Layer 3 of a small transformer language model trained on English Wikipedia (11 layers, counted from 0, width 128).
A neuron's activation on a vector x is SiLU(gate . x) times (in . x), where the dot is the dot product.

Input weights of the MLP neurons that the questions are about. A number n stands for n times 0.0081.
n31 gate: -14 -13 -36 20 49 -37 -63 23 19 -30 24 13 -2 -18 17 -66 -32 -37 -15 -27 17 -26 43 18 7 20 -2 27 -3 29 -48 -16 0 4 43 -3 -24 14 -16 -5 5 24 11 17 -57 19 0 28 -33 -27 -1 -22 -30 -11 -22 -12 15 29 -66 20 -18 2 -11 -7 -10 8 27 12 7 -31 35 -27 20 -56 -34 -13 17 -35 -12 34 -4 23 40 17 7 2 -19 -21 25 11 28 38 6 5 63 26 -32 8 20 16 -25 18 14 -13 -8 -9 -12 -13 -30 48 10 -2 -41 -3 5 4 1 -9 3 -10 -34 2 41 -4 15 -4 -20 -38
n36 gate: 36 35 54 -25 -13 -10 32 -11 88 19 30 -8 29 -17 -56 25 19 -27 -3 -19 12 -34 -11 11 -28 -15 38 -34 -30 -15 -12 -1 37 4 -41 30 9 -34 -9 8 -7 32 23 -3 26 66 -2 -33 -2 47 28 -2 18 -49 24 26 29 17 39 10 -27 -2 12 -2 25 -2 -44 2 -13 4 -19 -17 -8 28 23 34 21 -3 -5 51 23 59 39 19 12 15 -31 4 3 1 29 29 31 -25 -10 -25 27 1 7 59 -33 6 19 7 12 -27 1 -8 32 -9 31 -9 11 -41 2 -36 -11 -41 3 23 37 -4 45 -17 16 -15 -23 -37
n57 gate: 6 45 -25 59 -32 -30 29 3 51 23 -9 -42 8 0 -12 37 27 -3 26 -15 -11 -12 -8 -16 3 5 -59 13 48 -27 32 -79 18 27 7 -48 33 47 16 -28 16 -22 14 2 3 -2 -23 27 7 -42 -32 -33 15 -6 30 -35 -24 -5 1 -1 -13 3 37 -22 -35 35 22 32 -36 50 -61 -15 -67 3 2 -10 4 0 -51 11 1 -28 -46 -26 31 4 -7 -21 -30 20 -29 25 22 -4 -3 7 13 5 -4 21 -8 18 0 -6 -15 19 64 0 4 34 17 -53 -18 -25 -30 -35 -46 11 -16 18 -21 -34 -3 -23 33 -48 16 -31
n78 gate: 18 -8 1 1 8 -32 -10 -22 -19 -14 -28 6 0 1 -7 7 -25 28 -3 -3 8 -19 -27 19 -2 27 18 4 -1 17 7 34 -7 -47 -39 5 6 -21 -43 -27 -6 -1 15 -33 -22 -40 -23 -7 -13 35 -37 -15 6 -20 -3 -26 -63 1 13 7 1 -9 -15 15 -17 -30 40 19 14 -30 12 23 18 9 4 10 -27 -11 32 -31 -54 22 -2 5 -28 21 5 20 29 -26 41 33 -12 31 17 -18 19 11 32 -42 0 38 -16 -3 -10 48 16 39 36 -8 -29 12 -39 30 1 -5 11 -30 19 34 -10 52 7 51 -45 -18 29 -33
n79 gate: -17 35 14 -5 16 -33 -29 -35 -25 8 -13 39 24 -12 16 -30 -19 7 -16 -18 -27 -49 -1 24 3 48 -9 12 37 -20 -70 3 -5 5 17 -33 -28 3 17 21 -25 -18 26 -9 -14 -18 15 -1 -11 11 21 -28 30 4 -18 3 -34 -15 -10 -16 -5 39 -5 -27 1 14 -15 -4 51 -42 -5 4 34 18 -5 16 14 -18 28 20 -24 28 -13 -32 4 -4 1 -18 -21 2 26 29 -23 -34 -12 -25 0 10 7 -12 -14 -12 -20 -18 -52 37 38 11 19 -1 -1 -8 41 -16 10 26 -24 -10 -24 42 -11 -13 14 -6 -10 -31 3 18
n88 gate: 20 27 47 27 -7 21 9 -45 17 37 12 -23 -3 26 -18 23 -20 -17 37 -5 10 -17 -1 15 -48 36 -3 38 -44 29 2 -24 -24 8 23 0 -19 18 33 12 -48 35 -13 52 16 11 7 5 -42 -34 7 -26 0 -19 28 -27 4 -10 3 -10 45 31 20 39 -29 14 38 -17 19 38 -11 38 -4 5 -60 -7 43 40 27 -26 12 -39 -41 -25 27 -39 57 -18 -17 -2 -2 -28 16 2 -56 11 -13 -9 3 -26 -10 8 13 12 47 24 6 19 -53 -16 -29 20 -6 74 -2 -34 -33 -2 25 14 10 -41 -57 14 -28 -38 -2 -82
n103 gate: 46 -19 14 15 -34 20 5 11 21 -36 -15 -19 4 -38 -2 31 10 -43 -6 -9 -9 7 -2 7 24 -40 18 -12 -31 -19 53 17 48 30 20 -34 95 7 -5 24 -41 78 38 22 7 26 -19 72 4 11 13 -46 36 -6 57 -60 -46 1 -6 21 -35 23 -18 24 -36 19 -30 8 -26 47 -4 55 -7 -8 30 16 19 -40 15 3 14 -27 -51 18 63 -29 -1 -41 -5 10 -15 -4 -25 4 -30 13 54 7 -49 1 2 45 -1 -10 -42 -33 -49 22 47 9 17 -27 7 34 -10 -51 -2 -43 -14 15 0 -45 -17 27 -5 0 17 23
n136 gate: 5 -19 -2 46 36 35 -10 -50 5 -10 -34 18 34 -18 -5 12 10 -2 -12 -32 20 -12 -21 8 25 -34 -6 -4 -20 9 12 23 -23 -26 -25 -17 -23 11 -6 -28 -19 21 2 17 -14 -11 -2 13 4 8 -2 -36 22 20 23 -27 21 32 -68 49 -14 -10 -17 -43 1 4 7 -16 16 15 -31 19 9 1 -33 -35 -20 39 -18 -12 -7 -9 16 66 12 -27 6 6 -27 47 -17 39 -7 -18 14 15 -48 22 -1 -40 31 18 -58 20 20 -41 65 -1 23 4 -31 10 -42 2 71 21 -11 -39 -35 33 25 14 -61 2 -32 -17 -11 -22
n166 gate: 32 19 2 6 -3 14 -49 0 19 -11 -9 6 45 8 2 -1 9 1 7 -22 36 -9 -11 27 -19 39 -10 -20 -7 24 26 -43 14 40 -21 -16 16 22 10 41 -27 1 5 51 10 5 46 6 -3 4 -4 -23 -3 -16 -33 15 -33 12 -52 -12 6 16 7 43 52 -5 -15 7 -30 41 -7 3 12 4 9 24 88 -58 14 -4 -5 15 -11 -3 28 20 -18 -6 26 -18 -3 -20 28 -24 10 -11 2 -13 -4 25 13 29 -36 3 22 3 -7 -6 34 -21 10 -4 -23 -10 8 -25 7 -9 -3 -17 11 3 -14 33 0 -21 -10 -22
n188 gate: -2 33 -5 31 12 -8 -8 15 17 -24 -18 -13 13 -31 -1 -28 0 21 -11 2 -17 1 -1 -10 -6 19 9 1 -23 21 3 -7 5 11 7 -4 -9 21 -14 19 -17 27 -30 -2 -32 20 -34 -39 -16 8 -4 13 -49 -6 -13 3 -3 18 -30 16 -2 -5 15 -11 59 -3 4 -24 44 -10 17 35 2 1 -3 3 11 -16 9 4 3 18 -5 -8 6 1 -13 4 9 19 -8 -15 -7 8 -20 -30 -22 -13 8 -28 35 -6 7 3 -4 3 1 -1 44 1 22 -2 7 -44 -46 11 8 26 -13 3 -8 31 19 -9 46 2 -17 24
n204 gate: 3 1 -12 17 26 1 -11 12 1 9 -24 9 -15 -8 -28 -13 12 -3 -23 33 -13 2 -43 30 -1 -5 -6 25 -30 54 7 0 -8 1 39 32 50 -5 27 36 24 -9 -34 -37 27 18 18 -11 -3 22 7 -6 -17 -33 -10 6 -20 16 -46 -22 29 24 -7 8 14 -3 4 -28 24 -17 -21 -14 2 -6 -17 -22 -3 -38 25 32 -26 -3 2 -1 -14 -32 14 1 23 -13 3 39 18 -19 1 15 -14 -9 6 -28 12 -6 -38 -10 19 -18 -17 33 39 26 -11 -19 -19 -27 -36 -21 -3 15 -2 7 4 8 7 -6 -17 -27 34 1
n285 gate: 31 7 49 2 -11 -7 8 -23 -20 -16 24 -20 -12 12 25 73 -25 1 -32 15 -22 23 29 30 8 10 -26 -11 -25 12 -9 -13 -34 -14 37 -2 -15 28 0 -2 49 -22 -8 -32 -13 -12 23 4 -31 8 14 -30 -18 2 -38 20 10 29 -12 -21 14 6 52 38 19 -49 -5 -57 -12 -4 -19 -12 37 20 -22 -32 -4 -15 -5 -29 -34 -8 -13 42 -75 14 -1 19 25 32 28 14 -22 9 71 -20 -37 11 -2 -32 12 18 23 13 -2 23 38 37 -5 36 -4 1 -2 -21 12 -21 26 -2 14 38 12 23 18 10 3 -7 -60 20
n307 gate: -16 7 6 21 17 -11 3 10 -12 2 42 -26 -18 6 -21 4 19 -7 -13 -11 22 2 10 37 13 5 2 3 35 16 -9 36 9 -12 11 -18 -22 21 -4 -6 1 -8 4 5 -5 6 3 -8 -32 -15 5 12 -18 -6 6 -12 19 -4 3 28 2 -33 -15 13 12 16 15 10 -33 13 17 -19 26 3 1 -11 -18 -17 0 -30 -4 -3 -34 -14 9 5 -18 14 -11 -4 3 -35 -24 15 0 11 19 -6 8 -10 -1 -4 -11 4 9 17 7 -11 -4 -24 -15 11 14 -15 -13 -5 -14 5 45 16 1 26 -5 3 -8 -1 7 2
n31 in: -14 -5 14 -23 9 14 -1 12 -11 38 40 -49 -9 -4 11 12 -37 -30 0 -21 61 14 -18 -2 -14 -48 21 -41 7 -24 -9 46 -8 7 7 -12 -33 -25 -3 9 -46 -4 31 -19 7 -4 -17 -4 -25 -7 6 7 10 45 -4 2 -51 -44 -5 -33 32 7 33 -49 -5 20 25 -8 36 -6 -62 47 15 -11 9 23 -15 7 1 -22 -31 -15 24 8 -14 3 0 21 -64 -41 -36 -5 1 -13 23 -57 15 26 -21 -19 13 -21 -1 -17 17 -11 -4 -9 1 12 -22 53 7 -11 -24 10 1 34 15 9 -23 -33 -1 3 -16 19 47 -3
n36 in: 23 -23 4 8 -23 -45 27 -37 89 23 11 -23 -13 5 6 -5 -5 -49 -21 -11 0 -61 -57 6 -50 44 11 -5 -38 13 13 11 28 -10 -8 23 -16 -7 -16 0 -13 0 -13 -28 -2 8 9 -27 35 26 -41 8 1 -87 4 33 -14 12 9 -5 -5 -38 -8 29 27 2 -33 12 -29 12 -23 -5 43 44 5 9 4 -11 -2 66 8 8 38 10 -52 -9 -17 -21 7 -6 -11 -9 -4 -25 -30 4 2 -27 2 39 -17 1 32 -16 18 -12 -10 -29 34 17 11 12 -9 -36 49 25 -23 -2 -36 1 -14 8 0 15 9 23 -33 -2
n57 in: 45 -11 10 -76 -14 -39 24 -3 -40 19 -13 -26 6 11 -19 36 -52 11 -25 27 -16 37 8 8 -7 35 -3 -15 -26 -12 -7 14 10 -6 2 -18 13 -11 14 35 45 -37 -41 13 -3 -38 -31 -16 20 27 15 -4 -7 -73 25 12 16 3 -24 36 8 2 -2 3 -50 40 49 -10 14 31 -17 -17 -17 35 -25 14 -2 -18 -7 -50 3 -36 -5 15 15 -46 28 14 61 -2 -35 -27 -16 17 26 32 5 -7 10 30 23 -95 -5 -25 -8 -14 10 -28 28 -34 -13 33 -10 -31 -31 -1 1 45 1 4 -26 9 -17 -36 24 -23 -13 -17
n78 in: -30 -24 -24 -1 9 37 4 59 22 36 10 49 -15 -8 56 18 -26 8 -37 -3 -1 -65 -17 33 -21 23 5 12 -28 11 0 -50 -18 35 -29 18 16 -21 -10 7 5 -13 -7 -7 -11 -7 6 -25 29 -9 -9 4 -27 -10 26 5 23 29 3 4 12 38 -29 -6 35 12 -58 -4 15 20 -21 -4 -25 2 -11 -27 -26 31 32 17 -26 -26 2 -37 -13 -11 33 2 -24 4 62 -7 32 7 -35 13 41 -38 -22 16 8 2 9 -30 1 30 4 0 6 -8 26 21 -8 -33 -16 44 29 -32 -36 35 -1 17 -3 -19 6 -8 -32 17
n79 in: -34 32 -15 -9 -2 -26 -2 -9 -63 3 -1 55 16 -31 32 -34 -15 -15 3 5 -17 -61 17 -1 29 42 24 -11 -20 -25 -50 1 2 -9 -57 -42 -17 -10 -6 25 -18 -4 18 4 -6 -17 -30 -6 -3 12 18 -31 20 -36 35 -21 13 -38 -2 28 -11 19 -9 -21 5 7 -21 6 42 -56 -2 54 -8 -16 -11 27 21 17 13 35 -40 25 -7 -10 -14 14 3 -6 5 -4 25 73 30 -16 -1 20 1 13 0 -16 -12 -1 -37 -30 -27 2 24 13 -4 -24 4 14 38 -18 16 16 -7 22 -22 24 -7 7 25 -40 -6 4 9 5
n88 in: -66 -12 -26 19 -39 28 5 -12 33 -31 29 -12 14 2 33 44 -80 16 -55 19 1 37 19 20 -13 -27 -4 -9 38 -11 39 -37 -14 46 47 -26 20 5 -5 -54 32 15 9 3 10 -16 7 -6 -18 -5 17 -2 23 -45 -34 -6 -2 -32 -10 7 21 13 39 15 -29 9 -5 42 4 11 -1 -2 -45 51 -20 -29 11 30 -19 -7 29 -7 -39 5 -13 6 -47 -17 0 12 9 2 -23 -51 -6 12 36 -13 -3 -22 -21 6 -38 -10 -47 -14 49 7 11 -23 -42 -11 -17 2 -14 -47 -37 10 12 -21 29 -11 10 -18 14 0 -1 -7
n103 in: 21 -24 29 32 8 -3 -25 25 -13 -26 -23 -11 -24 5 7 -6 38 -18 -71 -36 31 29 14 17 -12 14 -18 21 -28 11 -28 78 34 37 -22 -1 21 15 8 -6 -19 16 25 -7 24 56 -20 -8 -9 8 -17 26 -21 8 -11 14 -45 25 10 2 -15 15 -47 -16 12 -19 -34 -47 0 4 -10 28 -3 51 17 5 -6 -2 -67 6 -4 22 22 -22 -5 16 20 -4 -10 19 63 -31 -12 20 41 -25 -13 -20 2 35 25 -17 32 -13 6 -10 -18 25 6 14 -24 -22 -9 2 2 5 -24 -27 84 25 17 -18 -41 22 -23 39 34 1
n136 in: -8 -37 39 -5 28 1 -27 -44 5 -21 -24 -10 19 3 26 -4 -9 -16 4 -25 -21 36 29 2 8 7 -31 13 20 12 2 20 -12 -14 -38 -9 -9 -4 -24 19 -45 42 40 -9 2 -7 -23 -26 -14 -18 0 5 -4 6 -5 33 20 36 -29 11 26 6 -39 -28 32 5 -28 1 15 27 -12 12 47 -14 -21 -15 -2 28 -19 35 -41 33 -12 22 43 -32 -44 23 19 -29 -7 16 -72 -55 51 26 -4 5 -26 -6 33 5 -18 -12 -17 -19 -16 19 32 32 31 -29 -20 -6 22 -8 -31 -3 -53 38 -8 -15 -15 -20 -11 0 -59 20
n166 in: 17 20 -8 26 -13 68 -23 -10 -40 -32 -18 7 -6 -17 2 2 -1 9 -21 -1 -9 12 -5 -1 -11 57 -13 52 22 21 36 17 -15 8 -6 2 13 17 0 -18 -7 18 1 -21 4 -17 22 1 -38 30 16 -22 33 13 -66 -15 -20 -26 1 28 33 24 -42 -8 38 -6 -18 24 -10 19 14 -24 -56 20 24 -6 18 -18 -37 -35 -9 22 -34 -19 38 -2 -6 -14 1 -31 20 36 -8 17 15 9 -19 -37 14 -27 -5 3 -9 47 23 4 14 -6 13 -37 6 45 -9 37 -31 -10 1 -1 4 35 16 7 10 20 2 -2 2 -17
n188 in: -16 -15 -27 -5 -15 0 -34 31 -3 -6 -9 27 4 -1 2 7 -31 27 11 -26 7 18 9 -9 -9 2 6 -2 21 38 2 -6 -9 -9 -12 24 15 -14 -5 -8 17 6 -39 64 2 -16 5 -12 -17 20 15 12 -12 -15 9 18 29 15 -30 40 -32 8 -10 -4 -11 13 -5 39 30 -10 8 -23 -28 3 10 35 4 -15 11 8 -14 37 -15 -8 -11 8 -12 -14 -14 -2 10 19 -10 -22 -1 -9 -20 25 21 -27 2 -13 14 -10 -4 -25 20 13 23 16 -11 -29 -1 8 -31 -22 1 -16 -20 -15 35 2 8 23 6 -3 14 -28
n204 in: 4 -8 3 46 4 2 -12 44 4 8 -15 -14 -22 6 -32 -16 12 14 -18 1 -23 31 -56 -1 -4 -7 6 18 -38 13 25 -22 -1 -8 51 15 48 -4 1 13 -14 -30 -8 -2 10 33 1 0 -2 -3 -1 23 -21 -30 11 18 21 -14 -58 -37 31 -4 34 24 9 28 1 5 7 -23 -13 -6 14 -19 2 -4 5 -5 17 25 -16 32 -1 -4 -12 -18 16 53 20 37 -3 52 15 -9 28 9 -9 -12 -8 6 -12 -26 -22 14 36 -19 -17 8 24 31 -2 -20 13 -35 -35 -27 5 7 15 29 -1 5 -2 -12 -16 -22 10 3
n285 in: 21 -17 4 36 -8 10 32 1 -11 4 24 -23 0 -12 11 39 32 2 -19 7 9 17 48 17 -39 -26 3 15 -63 -18 12 -4 16 -34 49 27 -31 -15 5 -30 11 -24 -45 -16 14 35 -4 -13 -6 -13 25 -6 -12 29 -30 19 14 -46 -45 11 19 18 4 34 -1 -21 -4 2 -24 20 -38 -21 -15 -19 2 -13 -22 22 -11 -18 40 -6 34 38 -27 -14 -10 24 9 16 40 -7 -26 -26 27 -42 11 -7 20 -35 15 -20 1 4 -20 -75 -1 -18 32 4 -5 -49 15 -13 -26 -55 -23 14 -33 -4 8 35 -13 -4 21 -17 -18 28
n307 in: -17 -4 -9 31 -17 -13 26 12 -21 -2 13 -23 -12 -11 -6 13 5 11 -4 4 12 1 3 20 1 13 -33 7 4 9 5 29 6 -13 8 -6 -12 -1 10 0 8 -10 4 5 -4 8 -10 -17 2 -34 0 25 -1 -9 10 -8 12 5 4 21 5 9 -19 16 -5 26 22 14 -1 10 18 -21 -5 0 -4 -4 -28 -9 -11 -21 -10 -25 -11 5 19 -14 0 16 1 19 -12 -26 5 1 0 2 3 1 0 7 -19 18 -16 1 -20 -7 9 3 -9 -8 12 15 6 -6 21 8 -13 8 52 30 11 9 -11 -13 -12 -23 -18 19

Each question shows a token from some text and the vector x that enters the MLP there. A number n stands for n times 0.021.

" Con": -3 -7 30 6 32 -22 3 -2 18 -38 -16 -5 12 -9 62 -35 11 -8 -3 8 -4 8 12 20 -3 -19 2 -1 16 -3 16 15 -9 14 13 9 -5 11 -4 -4 -32 -16 -15 16 4 -2 41 26 -16 6 -25 4 -3 6 -1 7 0 -4 -16 23 12 -6 3 -14 -3 10 -36 1 14 2 -4 16 13 -9 13 -6 -15 -1 -9 -2 -6 -11 16 18 20 -9 -16 13 20 -11 20 -12 57 -13 -24 -29 3 11 -18 -5 28 -7 10 -18 9 -28 27 -18 29 11 -6 1 7 10 3 10 3 10 -3 -34 0 -13 19 -5 -1 -3 -7 -6
Which three neurons fire most, strongest first? n136, n31, n57

" development": 11 1 12 7 5 -2 40 -15 -2 -10 -11 -8 6 1 27 -5 -24 7 -3 25 -3 0 19 -9 -22 -12 7 -5 26 14 10 -11 -1 7 -34 52 -5 -28 -1 -2 -20 -4 1 32 1 -3 -24 -18 2 10 -26 -1 -13 13 11 -1 0 -19 -14 7 33 11 8 -12 -14 -7 -17 20 -12 -11 3 -15 14 -2 15 0 -29 0 12 -36 -1 -8 -9 -13 22 5 -8 7 18 -11 6 -27 42 -6 1 -11 -19 -8 28 -6 -2 15 18 0 22 3 9 -16 15 1 -22 1 -22 6 13 -13 -16 27 21 24 -13 -27 11 24 -2 14 -29 4
Which neuron fires most, and how strongly? n79, at about 0.24

"s": -11 20 47 -1 48 -26 -4 -6 -10 -56 -20 19 -21 19 59 19 -2 9 7 -2 -12 2 3 5 -12 -11 8 -20 10 30 -27 -5 -11 -13 4 18 30 -30 -8 18 -13 14 -4 -13 -12 -7 -3 5 6 -16 -17 -3 -12 4 7 -9 22 1 -27 11 -1 11 8 -6 -33 -21 -2 -18 7 5 17 -1 -8 3 14 -9 -6 -1 -3 -6 -25 -11 -19 14 6 7 17 -12 21 -21 3 -2 18 -8 -9 -16 16 -13 19 7 24 4 -2 0 -7 -14 -1 10 24 -17 -24 4 -6 -23 13 37 3 22 11 -15 6 3 17 10 -9 27 -11 -20
Which neuron lights up most? n78

"us": 1 8 29 4 9 -7 33 14 -4 -30 4 -6 -30 -12 -1 -19 -19 1 -2 29 -23 33 13 -1 7 3 -13 5 -6 -14 -10 4 2 -13 -5 -9 -15 14 24 18 -5 -30 -8 -4 -8 -9 1 -23 10 41 -27 11 -9 6 32 7 21 -24 -28 -2 -16 -8 9 -16 -6 15 -27 35 -15 -13 1 -10 1 -52 13 -23 -17 0 13 5 5 -14 -21 -24 35 -8 16 22 18 -2 20 11 31 5 4 3 -13 -16 -4 0 -9 11 2 -4 10 -12 -3 -31 -6 -18 -16 -6 15 -13 21 16 1 27 47 12 33 -19 11 14 -1 11 -3 13
Which neuron lights up most? n307

" of": 6 -5 26 4 14 0 7 -26 11 -7 -17 4 16 0 34 -3 26 -5 -6 6 -8 11 5 -15 -2 -21 2 11 -38 2 -11 1 2 -3 -17 17 14 24 13 0 -22 -32 2 18 -9 -27 17 -8 -4 26 -14 13 6 -9 -2 4 8 -21 -17 2 9 -15 10 33 -6 14 -17 -5 -10 15 3 6 -1 -2 2 7 -41 3 12 7 1 4 -26 -10 15 -3 -11 -3 44 -11 3 6 17 22 -10 -7 -2 -14 -12 -1 37 6 22 7 34 -11 0 -10 15 4 -23 14 8 -3 37 6 6 -2 10 -22 35 -18 -8 -9 -9 -4 3 15
Which neuron lights up most? n31

".": 10 10 30 18 -2 -1 32 -32 -8 -14 -8 7 -7 1 34 -5 7 -4 -1 14 -21 9 -14 7 -9 -1 5 0 2 -9 -22 5 -9 -6 11 46 13 27 16 -13 -11 -4 3 30 -1 -2 21 5 3 16 11 2 -8 -19 31 2 18 -24 -5 15 17 14 -5 14 1 -1 -13 4 -6 -12 38 15 6 -20 9 -10 -52 -11 21 2 10 3 8 -27 5 10 -23 -22 12 -14 -14 -7 6 -1 1 -8 -14 -6 -6 14 4 -8 14 21 4 -23 30 -13 13 -6 -6 -8 -10 -14 14 26 -4 -6 7 7 -15 -20 28 15 -13 3 19 7
Which neuron lights up most? n36

"5": -2 -3 7 2 4 -23 -2 16 -5 -3 -23 7 12 -13 51 -19 2 -4 4 10 -40 15 12 -5 -25 -3 19 -6 23 -8 -43 -7 10 11 5 32 1 -23 -14 17 -18 -3 -3 41 -17 -2 -16 -11 15 32 -8 23 -6 -2 -4 -23 30 -11 -1 24 -1 8 25 -3 -11 18 -9 14 -9 -11 7 -10 -11 -1 4 -16 -27 0 3 -2 -5 -1 -45 4 8 8 18 8 9 -4 -5 3 -7 6 0 4 -30 0 18 9 15 5 11 2 -9 -32 -10 -18 25 -6 -5 6 0 -18 29 -22 14 15 -9 -25 36 -15 -4 20 -6 33 -15 -9
Which neuron lights up most? n188

"ing": -3 9 19 8 13 -37 5 -16 -15 -19 -3 -1 -10 13 11 -6 39 -2 -3 -6 -15 14 10 -4 -14 4 14 -5 -4 5 -29 0 -1 -17 -8 5 5 -14 -19 13 -19 -7 -21 13 -2 -2 -3 -30 -16 -16 -4 -1 21 10 14 -3 20 31 -24 -7 3 6 26 -7 -26 -7 -4 -1 0 -11 12 -20 -8 2 4 -12 -23 -1 1 -11 6 6 -31 9 25 14 8 1 47 -23 -6 1 18 -1 -2 -20 -11 -16 -3 24 27 7 23 -19 18 -14 4 2 -7 0 -12 19 11 -10 40 -25 -17 14 -1 -34 -34 -35 18 1 -10 4 -19 -27
Which neuron lights up most? n78

" |": -8 14 10 6 20 -18 30 -6 10 -1 -24 -14 -3 7 42 1 5 -14 19 19 -25 -9 34 -32 2 -7 8 -16 -1 3 -1 -27 -1 5 4 12 11 3 11 -1 -9 -24 -8 4 -15 -3 25 -5 3 -8 -22 9 10 -27 8 -23 16 1 -5 -2 1 5 15 36 -9 13 -7 12 -23 3 13 27 -18 -5 13 -20 -48 5 9 -4 9 -20 -9 8 21 32 -13 12 5 -10 9 7 12 4 8 2 -2 18 -12 28 47 7 9 25 12 -14 -11 -2 5 9 2 7 7 -5 2 10 -31 0 -15 -7 -18 0 27 7 -12 7 15 -20
Which neuron lights up most? n166

"ub": 5 -5 27 17 21 -3 7 -11 -11 -45 -10 -11 -4 -9 1 -25 10 -14 -21 7 -1 -6 41 -16 -2 -12 31 3 15 8 20 9 8 -2 5 6 -1 -15 35 37 -11 0 -14 -10 -25 -8 -6 -14 -11 -5 -18 24 -16 4 20 8 -21 -38 -11 -1 4 13 8 2 -7 6 -4 -11 -10 -19 4 -6 4 -5 6 -5 -15 -16 11 -25 -10 20 1 22 30 -10 -14 60 29 -18 14 17 22 -14 3 1 -19 -14 16 -7 13 1 0 -21 20 0 -2 -26 21 -4 -23 12 -2 24 10 0 6 20 33 -12 -9 14 2 -2 2 13 -7 8
Which neuron fires most, and how strongly? n204, at about 0.55

"\n": -5 -11 24 21 10 -24 30 -9 -9 0 -22 -9 -1 -5 25 -16 21 3 -3 8 -32 -1 16 -18 -15 -29 4 -18 6 13 2 8 -15 33 21 13 12 -4 4 -13 -1 -4 -11 14 -15 -6 8 -14 -9 10 -7 -7 6 10 20 15 -7 -12 -19 12 11 20 -6 13 7 7 -1 3 -37 -9 9 -5 18 3 8 2 -34 -12 13 -9 -11 -15 -1 5 17 -6 -2 -28 -6 -24 17 8 30 14 26 -13 -9 -4 -18 23 -6 -7 17 23 12 -26 2 16 18 -7 -3 15 0 -13 24 32 11 14 5 4 17 -6 9 -19 -21 -10 13 2
Which two neurons fire most, strongest first? n88, n204

" −": -5 12 42 29 14 -10 5 -23 2 -6 -18 -1 -5 -9 68 2 -5 -9 9 -1 -24 17 26 -9 -12 -13 4 -3 23 -24 11 3 -11 -4 19 17 6 -10 -3 6 -8 -16 20 1 -21 8 11 -7 -3 4 -42 14 8 -8 12 -12 6 -37 29 12 10 -2 2 28 -7 7 -4 -41 -4 16 20 21 -2 -30 -9 -2 2 -4 -4 0 0 -22 -17 -7 7 10 4 39 6 -20 -20 -7 5 19 -3 6 -18 12 -5 31 28 15 13 8 -11 -27 -30 6 24 -3 1 8 -20 0 5 11 5 38 -11 9 17 -22 -14 4 -15 0 31 -19
Which neuron lights up most? n103

" X": 2 1 10 8 1 -23 19 -34 -10 -19 -21 -22 21 -3 20 -13 -3 -26 -33 25 1 5 21 11 -22 -18 -6 -6 23 -17 -13 18 10 0 27 -22 -14 -14 -5 28 -6 1 1 10 -6 -5 22 -2 1 5 -28 2 8 10 5 0 -5 -13 -1 10 7 13 31 4 -1 -1 -11 -18 1 -7 3 -3 -24 -12 20 -2 -19 -13 6 -32 -8 -13 -13 -1 21 23 11 33 44 -14 -4 -16 28 -11 -12 -7 -9 6 -5 12 -20 -31 4 7 26 -24 -4 3 25 6 -9 1 -5 11 10 23 21 3 -18 -6 32 -14 12 1 -12 8 -11 -6
Which neuron fires most, and how strongly? n78, at about 0.14

"ic": 3 -13 4 -7 -3 -23 -11 -13 -15 -25 -13 -6 -7 9 -2 -19 -6 10 13 9 -4 -5 10 3 -16 1 24 -4 29 -32 -15 -6 24 -8 -8 1 -6 -35 17 18 -15 -35 -2 -6 -2 -12 12 13 14 -40 2 11 17 -2 4 0 7 -36 -37 -1 -2 15 39 34 -19 1 -11 21 5 -9 -10 -18 -19 -20 4 -10 -11 15 -1 -34 -5 2 -4 23 8 -15 -27 11 6 -9 15 16 33 27 -8 3 -18 -16 -9 -10 18 25 10 -21 17 -1 -24 12 11 -8 13 7 -36 -12 29 11 6 1 8 21 24 -14 22 19 5 57 -22 -9
Which neuron lights up most? n103

"T": -21 -4 5 12 38 -39 3 -27 -15 -13 -20 -14 6 -11 5 -2 3 -13 -12 7 -31 4 1 0 -47 -12 7 -19 33 5 -17 -6 7 -6 19 19 -9 19 -15 48 -10 -6 -8 12 -4 -5 9 -9 2 47 -18 3 12 20 13 16 10 -15 -6 6 6 -5 -4 24 -18 14 -17 -10 10 -12 5 -8 -13 -10 4 -13 -20 -19 -31 -39 3 -19 -10 -4 10 -12 -3 -7 1 -3 13 -22 14 6 -23 -9 -18 9 -1 -12 -13 12 11 -3 -11 -16 -1 -4 22 7 -12 8 -1 -16 8 -7 17 2 6 13 -4 -3 2 -6 18 -16 24 4
Which neuron lights up most? n307

" free": 6 -12 16 -16 7 -23 -8 -23 12 -12 -15 -20 -6 -4 54 -5 11 -13 4 12 3 12 19 -5 -6 -13 16 -7 8 12 10 0 0 -4 -3 22 -5 -26 -17 13 -13 -11 27 11 3 1 37 -8 -16 32 -25 -10 -26 18 -11 8 13 -35 3 6 38 9 -1 -30 -4 -22 -12 -24 -8 -3 -1 -9 -6 -35 1 -18 -20 1 19 -20 -1 0 -6 6 -1 28 -12 -7 35 -9 9 -12 27 -33 -7 -22 -10 -15 -6 18 14 5 13 -13 12 -12 -1 -13 7 11 -11 36 -12 -7 28 10 10 -1 -15 -31 7 -7 0 -8 0 29 4 2
Which neuron lights up most? n307

"ar": 1 -5 -3 8 5 -5 -1 8 14 0 0 -3 15 5 -28 -7 0 -1 16 22 1 19 -9 -1 -26 -40 24 -1 14 -6 36 -22 26 40 11 -5 30 -17 -5 9 2 -21 -14 9 -44 -16 27 -19 -34 -11 6 11 17 -6 0 -17 32 -32 2 9 -14 10 30 -9 -13 -5 -18 38 13 -10 -12 -1 -13 -2 -6 -17 -12 -16 -23 -6 -2 -5 -25 6 10 16 12 -21 18 4 22 3 3 4 -7 18 6 -17 -4 19 8 -3 -9 -6 21 -27 -10 -18 -7 2 -11 11 -13 -2 17 6 -17 -18 -12 12 -2 -33 -1 -1 -13 -8 2 -35
Which neuron lights up most? n88

" the": 0 4 8 11 -1 -9 4 -16 -6 -32 -14 -2 1 7 25 -11 2 -2 18 13 -29 -11 6 -7 4 -24 5 -4 -1 10 26 -24 -11 11 4 33 14 -6 12 6 -2 -16 3 -4 -10 -35 5 7 -20 12 -23 12 12 -17 -2 19 27 5 -5 -5 13 -2 -1 6 -9 -7 -17 -2 -8 -1 -8 6 9 -23 4 -6 -71 -3 2 -11 -9 -12 -23 -1 2 -6 -32 -4 30 -15 0 -15 26 -8 -9 -13 -29 6 0 18 1 2 15 10 21 -18 12 -1 12 3 -12 6 12 -11 15 -6 -1 -9 8 -3 10 -35 -7 -15 -5 28 40 1
Which neuron lights up most? n204